Layer 5 of a small transformer language model trained on English Wikipedia (10 layers, counted from 0, width 128).
Take only the direct path to the model's output, skipping the later layers: a vector added to the residual stream pushes a token's score in proportion to its dot product with that token's output vector.

Output vectors of the tokens that the questions are about. A number n stands for n times 0.015.
"\n": 23 18 27 -1 -24 -9 -10 -34 -11 -20 40 -16 -35 10 1 -15 22 32 13 25 -10 18 -22 -35 10 -2 10 -33 48 20 -9 -21 -35 -8 -12 -10 -14 15 11 33 -6 2 11 -21 -17 -13 -26 -8 2 -2 27 -14 -23 -28 9 6 3 58 10 -17 -6 17 -10 -28 2 37 -28 11 -16 -11 -18 8 -10 25 -18 15 2 2 29 0 -47 -24 -5 -5 4 3 8 -32 24 10 11 3 31 -34 23 -42 -29 22 -6 1 -25 -4 -1 46 17 -24 11 14 36 28 -2 -12 29 21 25 -10 8 40 11 -4 -35 -9 -9 2 10 -37 18 -4
"n": 8 20 14 27 -13 -1 -6 5 -16 -15 0 -19 4 13 -13 -21 -17 13 -2 -45 -35 -19 24 -14 -9 -4 -36 32 8 -20 -21 39 -16 -2 4 39 -50 22 23 -25 -45 31 -14 -31 11 -11 28 18 -45 5 33 -27 -1 -5 10 -9 -5 53 -22 -23 -26 24 3 0 -41 2 -14 12 6 -14 3 -12 -13 32 8 26 -21 -12 8 -2 31 -42 -31 0 12 -29 -17 27 -32 36 20 22 9 17 -1 -29 -2 -1 20 20 38 -8 -16 -7 15 27 20 1 14 -21 12 -6 -8 -3 9 -17 11 39 21 -1 -5 -6 -3 43 -4 14 2 10
" to": 2 -11 -15 8 -4 -21 -36 1 16 -4 -5 19 -22 13 1 13 -8 9 22 -26 -6 3 17 24 -10 17 26 -30 2 2 5 -36 19 27 -19 24 -9 -9 -7 32 -23 2 -1 -26 -10 -8 -3 3 -2 30 0 7 -30 -4 2 -13 19 26 32 19 8 28 -10 -19 -32 15 -9 -19 -49 2 13 -10 55 12 -12 38 0 26 7 -10 22 5 31 -29 19 -11 0 -6 -42 14 21 -17 46 -7 -8 -7 -21 13 5 -5 -15 15 -14 11 -1 -4 2 -11 -7 -19 -3 -12 13 1 -34 -3 -19 31 -34 -13 33 -16 -18 -14 19 18 -12 9
"tle": -43 -14 5 1 -15 -15 18 0 3 -9 14 -48 -17 -69 5 41 -28 3 -10 29 -78 16 64 8 2 13 -5 13 -7 -23 -14 24 -38 14 -35 44 -44 -21 62 20 -14 22 -21 0 -22 -14 19 -32 9 -31 46 2 10 28 -29 -6 16 67 22 -23 -13 -34 30 37 -35 -17 -4 -32 70 -11 20 40 10 14 -14 -15 -43 -20 -28 -3 -25 17 12 6 7 18 23 42 10 1 42 6 -39 39 -30 -9 -39 -6 -2 25 -1 -26 -39 -53 10 30 17 25 -2 -19 52 10 19 -12 -64 29 20 5 18 -13 54 37 -27 -5 -11 -7 23 -32
"ition": -28 -21 -16 -10 2 -7 -20 -7 37 2 16 -44 -28 -86 18 18 -12 0 -6 2 -89 20 22 -3 -12 -10 -4 -11 64 -18 6 -35 -51 -14 13 29 1 -28 63 15 -9 8 -41 20 22 9 4 -1 -14 -17 3 53 25 74 9 10 -16 74 76 -6 13 -26 28 53 19 -51 25 -14 -1 -20 -5 32 31 -19 -37 -22 22 -22 -15 5 17 15 -15 56 -14 -22 33 -13 -30 26 3 16 -44 -23 -19 -27 -8 -9 18 39 14 -22 47 0 -29 -9 -5 -17 11 54 -14 22 -4 -58 -33 29 56 18 14 -16 3 -22 -16 -17 -1 4 -17 -42
"y": 1 -19 -15 -26 -11 1 -18 2 38 -4 26 -19 -13 -12 12 -24 -4 14 -21 -41 -31 -25 0 -5 33 -4 18 -11 -29 28 -39 13 -23 17 14 29 -23 2 14 10 -58 -1 23 -25 21 1 -19 -24 -34 -6 32 16 9 6 25 -2 17 50 19 -22 -11 15 3 -6 -21 36 -31 9 54 12 -9 -1 -9 14 29 28 22 -3 36 26 -1 6 4 13 -3 19 -5 5 -34 24 4 4 -25 7 -4 -9 42 26 3 9 6 -12 -37 -14 -11 -17 28 -5 3 -16 -26 -23 -8 -5 -31 6 9 -13 -6 10 -30 4 -6 1 12 35 -40 23
" Swing": -39 -48 4 -21 12 -30 -36 -10 34 -27 -17 -50 -35 -88 32 5 8 18 30 10 -64 6 32 5 12 3 16 23 -14 -8 -1 3 -17 3 -6 33 -53 -56 64 45 -18 -28 -42 13 25 25 -1 -19 -7 5 54 -16 -16 27 26 -21 6 49 17 -23 13 -2 17 20 -1 -28 41 -10 -6 -31 -19 32 21 -10 30 -8 -14 -3 4 42 13 26 54 0 13 17 27 8 -15 -2 -21 -19 -22 39 -12 12 -48 17 0 39 -22 16 30 7 3 18 -18 14 4 21 15 -16 -35 -19 -40 14 22 0 -18 18 36 15 -3 -33 -10 -11 -13 -45
"ina": 21 -41 20 0 -4 -9 -38 -24 16 -1 -10 -32 -5 -38 3 7 19 20 17 0 -60 0 46 22 23 28 -27 -17 23 -10 -15 -3 -14 -24 -6 33 -18 -37 70 -2 -3 -3 -9 10 -5 18 38 2 -6 9 15 21 -1 43 -6 -1 13 53 21 -33 -33 -36 25 28 1 3 -11 27 5 -38 22 6 -8 19 34 -12 -26 9 27 23 10 25 11 -10 19 -27 -1 -8 -2 -3 -22 -31 -5 -17 -29 -5 -12 -13 21 -18 -3 25 11 -15 -1 -25 -16 8 21 7 -41 -17 -3 -7 -37 -5 9 6 8 -14 15 15 -7 -25 22 25 -3 -15
"ney": -7 -34 -15 -20 -27 4 48 -8 9 22 -9 -39 0 -40 29 -21 -40 17 14 7 -88 10 -8 -13 13 -4 -12 53 18 -23 -7 -30 -39 2 -22 50 -26 -53 76 5 -11 1 -37 -1 14 -12 48 17 -4 -14 20 -2 10 6 -14 -5 -35 96 19 -38 28 -19 65 18 5 -30 41 -18 2 -19 38 23 40 25 -7 -40 -24 33 3 -1 9 -3 10 25 -20 -22 19 7 -33 20 -22 -24 -27 -14 -3 -29 -34 -26 21 45 -16 14 -30 -34 42 9 33 -20 -32 26 0 15 -7 -11 -13 32 31 10 36 -11 16 25 13 22 -15 5 -21 -22
"ever": -30 -19 -5 13 -40 8 -32 15 0 47 8 -33 -49 -54 42 56 -36 -14 67 -11 -89 28 30 9 14 1 -18 16 30 10 7 -3 -76 -8 25 47 -32 -21 83 -18 -8 -58 -38 11 52 40 -57 -11 -28 8 43 -9 5 19 23 13 -58 61 9 -45 -3 40 -30 40 1 -19 75 -42 0 5 7 -8 12 33 -24 -60 -22 4 5 65 -3 3 68 25 6 11 47 32 -17 -23 44 -29 -15 -10 -23 10 23 -12 13 -11 -1 28 13 -57 -7 -57 1 5 -1 -7 -5 19 -17 -23 -51 12 58 24 -23 -28 -24 26 14 -13 -32 -19 50 -47
"che": -53 -15 2 -18 -17 24 -10 1 -10 8 2 -26 -14 -43 -2 34 6 4 42 4 -74 14 23 10 39 -29 -13 15 19 -1 -28 -4 -31 -10 -15 39 -35 23 61 41 -26 13 -20 -9 -12 -9 -15 -7 -4 -20 -36 20 10 10 -16 -15 8 33 3 -28 -7 -25 -3 2 1 -14 37 16 47 -16 3 5 26 6 -34 -37 19 13 -19 25 18 17 31 -4 29 28 10 9 19 19 2 20 -5 0 -31 -29 8 1 1 -30 -9 9 1 -12 16 25 44 2 -5 18 1 -22 21 -31 -20 12 21 18 -8 -49 3 33 -9 4 -28 -6 -19 -13
"down": -22 -46 -30 -10 -11 13 19 4 -10 -1 1 -35 -3 -63 31 -25 -16 4 -9 -12 -81 49 -5 10 -2 -6 1 29 18 -21 32 -9 -8 -34 -46 43 -78 -32 69 20 -30 -44 -36 7 21 35 -7 -20 3 -16 3 -14 25 51 2 -11 -19 81 15 -38 -11 12 22 27 5 9 44 -10 17 -7 -32 28 48 -3 -1 -14 3 11 7 43 -11 -24 -14 5 40 41 11 26 -8 0 -14 34 -35 38 -35 6 6 -28 -2 34 4 0 -10 -19 -12 26 -8 22 -8 47 23 -9 12 -3 -25 31 30 -28 27 -18 6 17 -34 -13 -3 -6 -13 -37

Each question shows what one neuron of this layer's MLP adds at an activation of 1. A number n stands for n times 0.0057.

n247: -18 3 -5 -17 -15 -28 2 9 17 11 -1 -14 -5 2 12 -6 39 17 -11 0 -5 -17 4 -8 10 9 11 9 4 -11 -20 -27 -11 2 -20 4 5 12 -22 9 -8 -19 -20 3 11 -11 7 -25 0 -14 -5 9 10 -12 29 -8 -9 0 -18 10 11 -13 -7 -3 5 -18 32 15 -23 13 6 -8 -9 -9 14 -34 -3 13 34 8 18 13 5 7 12 23 -29 1 -17 -2 3 6 4 -11 -7 16 -6 21 6 -15 20 -11 -1 -7 -11 11 -8 11 22 0 -6 16 -32 16 -21 -17 -29 -9 19 -10 14 6 -4 -9 -2 3 19 27
Which of these tokens does it push up most? " Swing"

n112: 11 -23 -3 -13 -22 -1 11 14 -3 -13 17 14 11 6 7 -5 6 15 -38 -6 -17 31 9 9 3 20 -13 -4 19 14 1 10 1 -2 -7 6 8 5 3 -18 2 -11 -36 -5 14 -8 8 -4 26 23 12 16 15 4 -5 -21 14 5 -5 -15 -7 -7 11 3 -3 -18 -10 -12 14 -5 -13 -36 3 -12 -13 -19 -31 16 18 13 -8 -5 -1 -3 24 -12 -11 32 -5 4 -17 6 9 -6 14 -27 19 13 16 -7 42 -1 -21 -19 -12 -6 -10 -13 20 -29 -2 -38 13 3 -26 4 -12 -47 22 9 3 4 -17 -20 -4 -6 -32 1
Which of these tokens does it push up most? "down"

n1: 1 7 7 5 -11 -26 13 8 -7 15 0 -11 15 31 30 -18 16 -20 21 -1 -7 7 -25 8 0 -13 -19 -23 -27 -30 25 -31 -31 4 -2 -21 4 10 15 -4 -1 10 15 23 -7 15 23 32 4 -24 4 -11 23 11 7 -3 1 14 5 -1 16 -15 11 14 -23 -14 -13 7 -47 17 0 -22 -4 9 7 -31 -6 -25 13 -13 12 8 -13 -1 -5 5 8 -3 -5 -3 -28 -26 -8 20 12 4 0 4 -7 -12 7 17 -6 14 11 7 -5 -14 2 3 -12 -3 12 -10 13 1 -13 40 19 -8 -33 -17 -3 14 40 15 -11 -17
Which of these tokens does it push up most? "ney"

n250: 4 1 -11 13 3 2 -2 -8 5 2 18 -3 9 -6 -10 38 -5 16 20 -7 -8 6 8 -6 -11 0 20 -27 -19 3 -10 -3 -12 -6 22 -16 16 -11 23 5 11 -11 -10 14 6 12 -11 17 1 3 -30 -18 -14 14 -19 -3 -5 -7 -27 0 -8 -4 10 -17 7 1 5 -18 8 -11 -15 -21 -32 0 -11 6 -1 -11 7 -2 2 -6 0 -4 -10 -6 27 -16 5 -8 0 16 -6 37 6 12 -14 9 32 -7 16 -5 10 15 0 16 26 -11 23 -29 -2 -1 1 -18 -7 10 -15 2 16 -16 6 11 -7 14 8 8 2 12
Pushed down most: "ney"

n229: -2 -28 11 -3 -10 -13 6 16 -11 -15 -3 -9 -19 10 10 1 10 -4 0 -18 -23 10 11 24 25 21 14 14 -6 7 7 -16 2 -15 -20 -22 -1 -22 39 -3 1 22 -3 10 14 13 -18 -7 0 8 -9 22 11 -16 -13 -23 0 -44 34 -13 -23 -17 -3 11 -1 -6 -3 3 2 12 5 -4 21 -8 29 -16 6 -11 4 11 -40 -11 11 -28 -3 -18 -10 3 0 15 31 29 15 13 -4 8 5 9 16 -19 14 -24 -15 -1 -22 12 -6 1 11 14 -11 19 9 -9 -3 5 -3 -9 -1 -5 -24 22 -14 2 9 -2 -22 11
Which of these tokens does it push up most? "down"

n278: -14 2 17 -9 3 -21 -8 0 9 17 10 -5 17 -16 -26 -19 30 14 -4 13 0 19 23 -9 -19 13 12 13 -8 6 10 -12 -7 13 4 5 -27 23 35 -10 13 -12 6 -34 12 -4 -12 -21 -10 -11 24 -7 -2 26 -14 -2 -27 4 -11 11 -30 -14 4 12 21 34 8 5 -21 -6 -14 14 18 -20 -23 6 -8 3 42 22 4 0 -2 -24 23 -17 3 49 14 11 10 -17 2 -3 -4 0 -17 13 20 -8 -23 -18 -15 5 -14 4 -30 -14 12 -13 -28 -9 -6 -15 -13 -30 -32 1 -8 -8 4 -15 -3 14 -20 29 -10 -5
Which three tokens does it push up most, strongest first? "ina", " Swing", "down"

n86: -8 -15 -10 -29 7 -3 -2 9 18 18 12 -11 5 2 3 -3 -6 19 -10 -24 9 14 9 48 -4 18 4 3 8 -8 -2 -7 27 -13 14 17 19 -7 32 21 -13 10 -13 13 -47 -9 25 -24 -20 -11 35 9 24 8 28 -7 -14 -12 -10 5 -5 -5 21 7 -9 9 -20 -22 -1 -15 -14 19 3 -5 -19 -10 0 26 -12 27 8 0 -16 -12 27 -11 1 7 22 10 11 10 16 -3 -2 -15 19 -12 11 -45 -12 -18 -20 22 -19 -15 11 1 9 -1 4 7 -1 19 26 -35 -11 -14 -14 6 -6 15 1 -7 20 21 -18 10
Which two tokens does it push up most, strongest first? "ina", "y"

n350: 26 4 -19 -3 11 32 -18 -13 22 24 9 16 -10 6 2 -19 -17 -9 -12 -4 22 -1 -40 -8 29 8 -10 -17 9 -22 -23 2 -10 -37 -17 4 -17 10 -26 13 1 13 17 -13 24 1 -18 -2 21 -8 3 8 -10 -18 3 19 44 -14 -10 -28 17 -18 -20 14 -7 -8 -24 10 8 -1 3 14 -11 1 -16 -3 13 17 7 8 13 -14 -15 14 29 15 8 -2 0 13 0 -3 5 7 0 -3 21 -2 4 2 -18 7 -8 4 -5 10 2 2 -13 -27 4 -5 -29 4 -6 -9 3 -5 11 -6 17 -7 0 -3 20 24 -6 -5
Which of these tokens does it push up most? "y"

n268: 2 -16 -2 24 -2 -20 -20 4 -12 3 -19 -7 22 13 2 35 5 5 0 9 10 13 16 0 12 14 5 -30 8 11 12 -1 -13 17 19 22 -2 -9 -9 -7 5 -7 -8 -5 -6 11 -7 21 -28 -10 12 -5 6 0 -19 -23 -12 4 -1 14 -11 13 0 2 -3 3 -9 2 -18 28 -5 -9 5 -6 0 -4 -16 6 -8 24 -24 -19 7 -3 -10 -5 -9 -8 -24 -11 -12 2 -18 -6 10 7 3 5 -6 26 8 -23 9 31 15 14 -5 -6 21 -16 -14 -26 20 16 17 8 3 5 -6 5 10 13 27 -6 17 11 -3 4
Which of these tokens does it push up most? " to"

n329: 8 -18 -18 3 25 6 16 24 7 2 11 14 35 20 -26 3 -30 -19 -6 15 0 23 2 -22 19 15 19 -11 -3 6 -7 8 -3 -12 -6 -19 -12 11 -18 -24 -16 13 -22 -17 27 -28 -40 -23 -3 -8 -10 2 4 -21 19 8 -16 3 37 -5 -23 -21 -10 1 -21 23 0 -7 -3 29 -11 5 28 -14 8 14 6 4 -17 -10 -32 20 22 17 -1 -9 8 7 -28 -19 -12 -14 6 -21 9 10 23 -28 21 13 1 -14 -20 -23 -6 -9 19 6 20 -3 1 39 -11 -3 33 15 -27 -16 -10 8 -1 28 -12 -2 18 -4 8 17
Which of these tokens does it push up most? "y"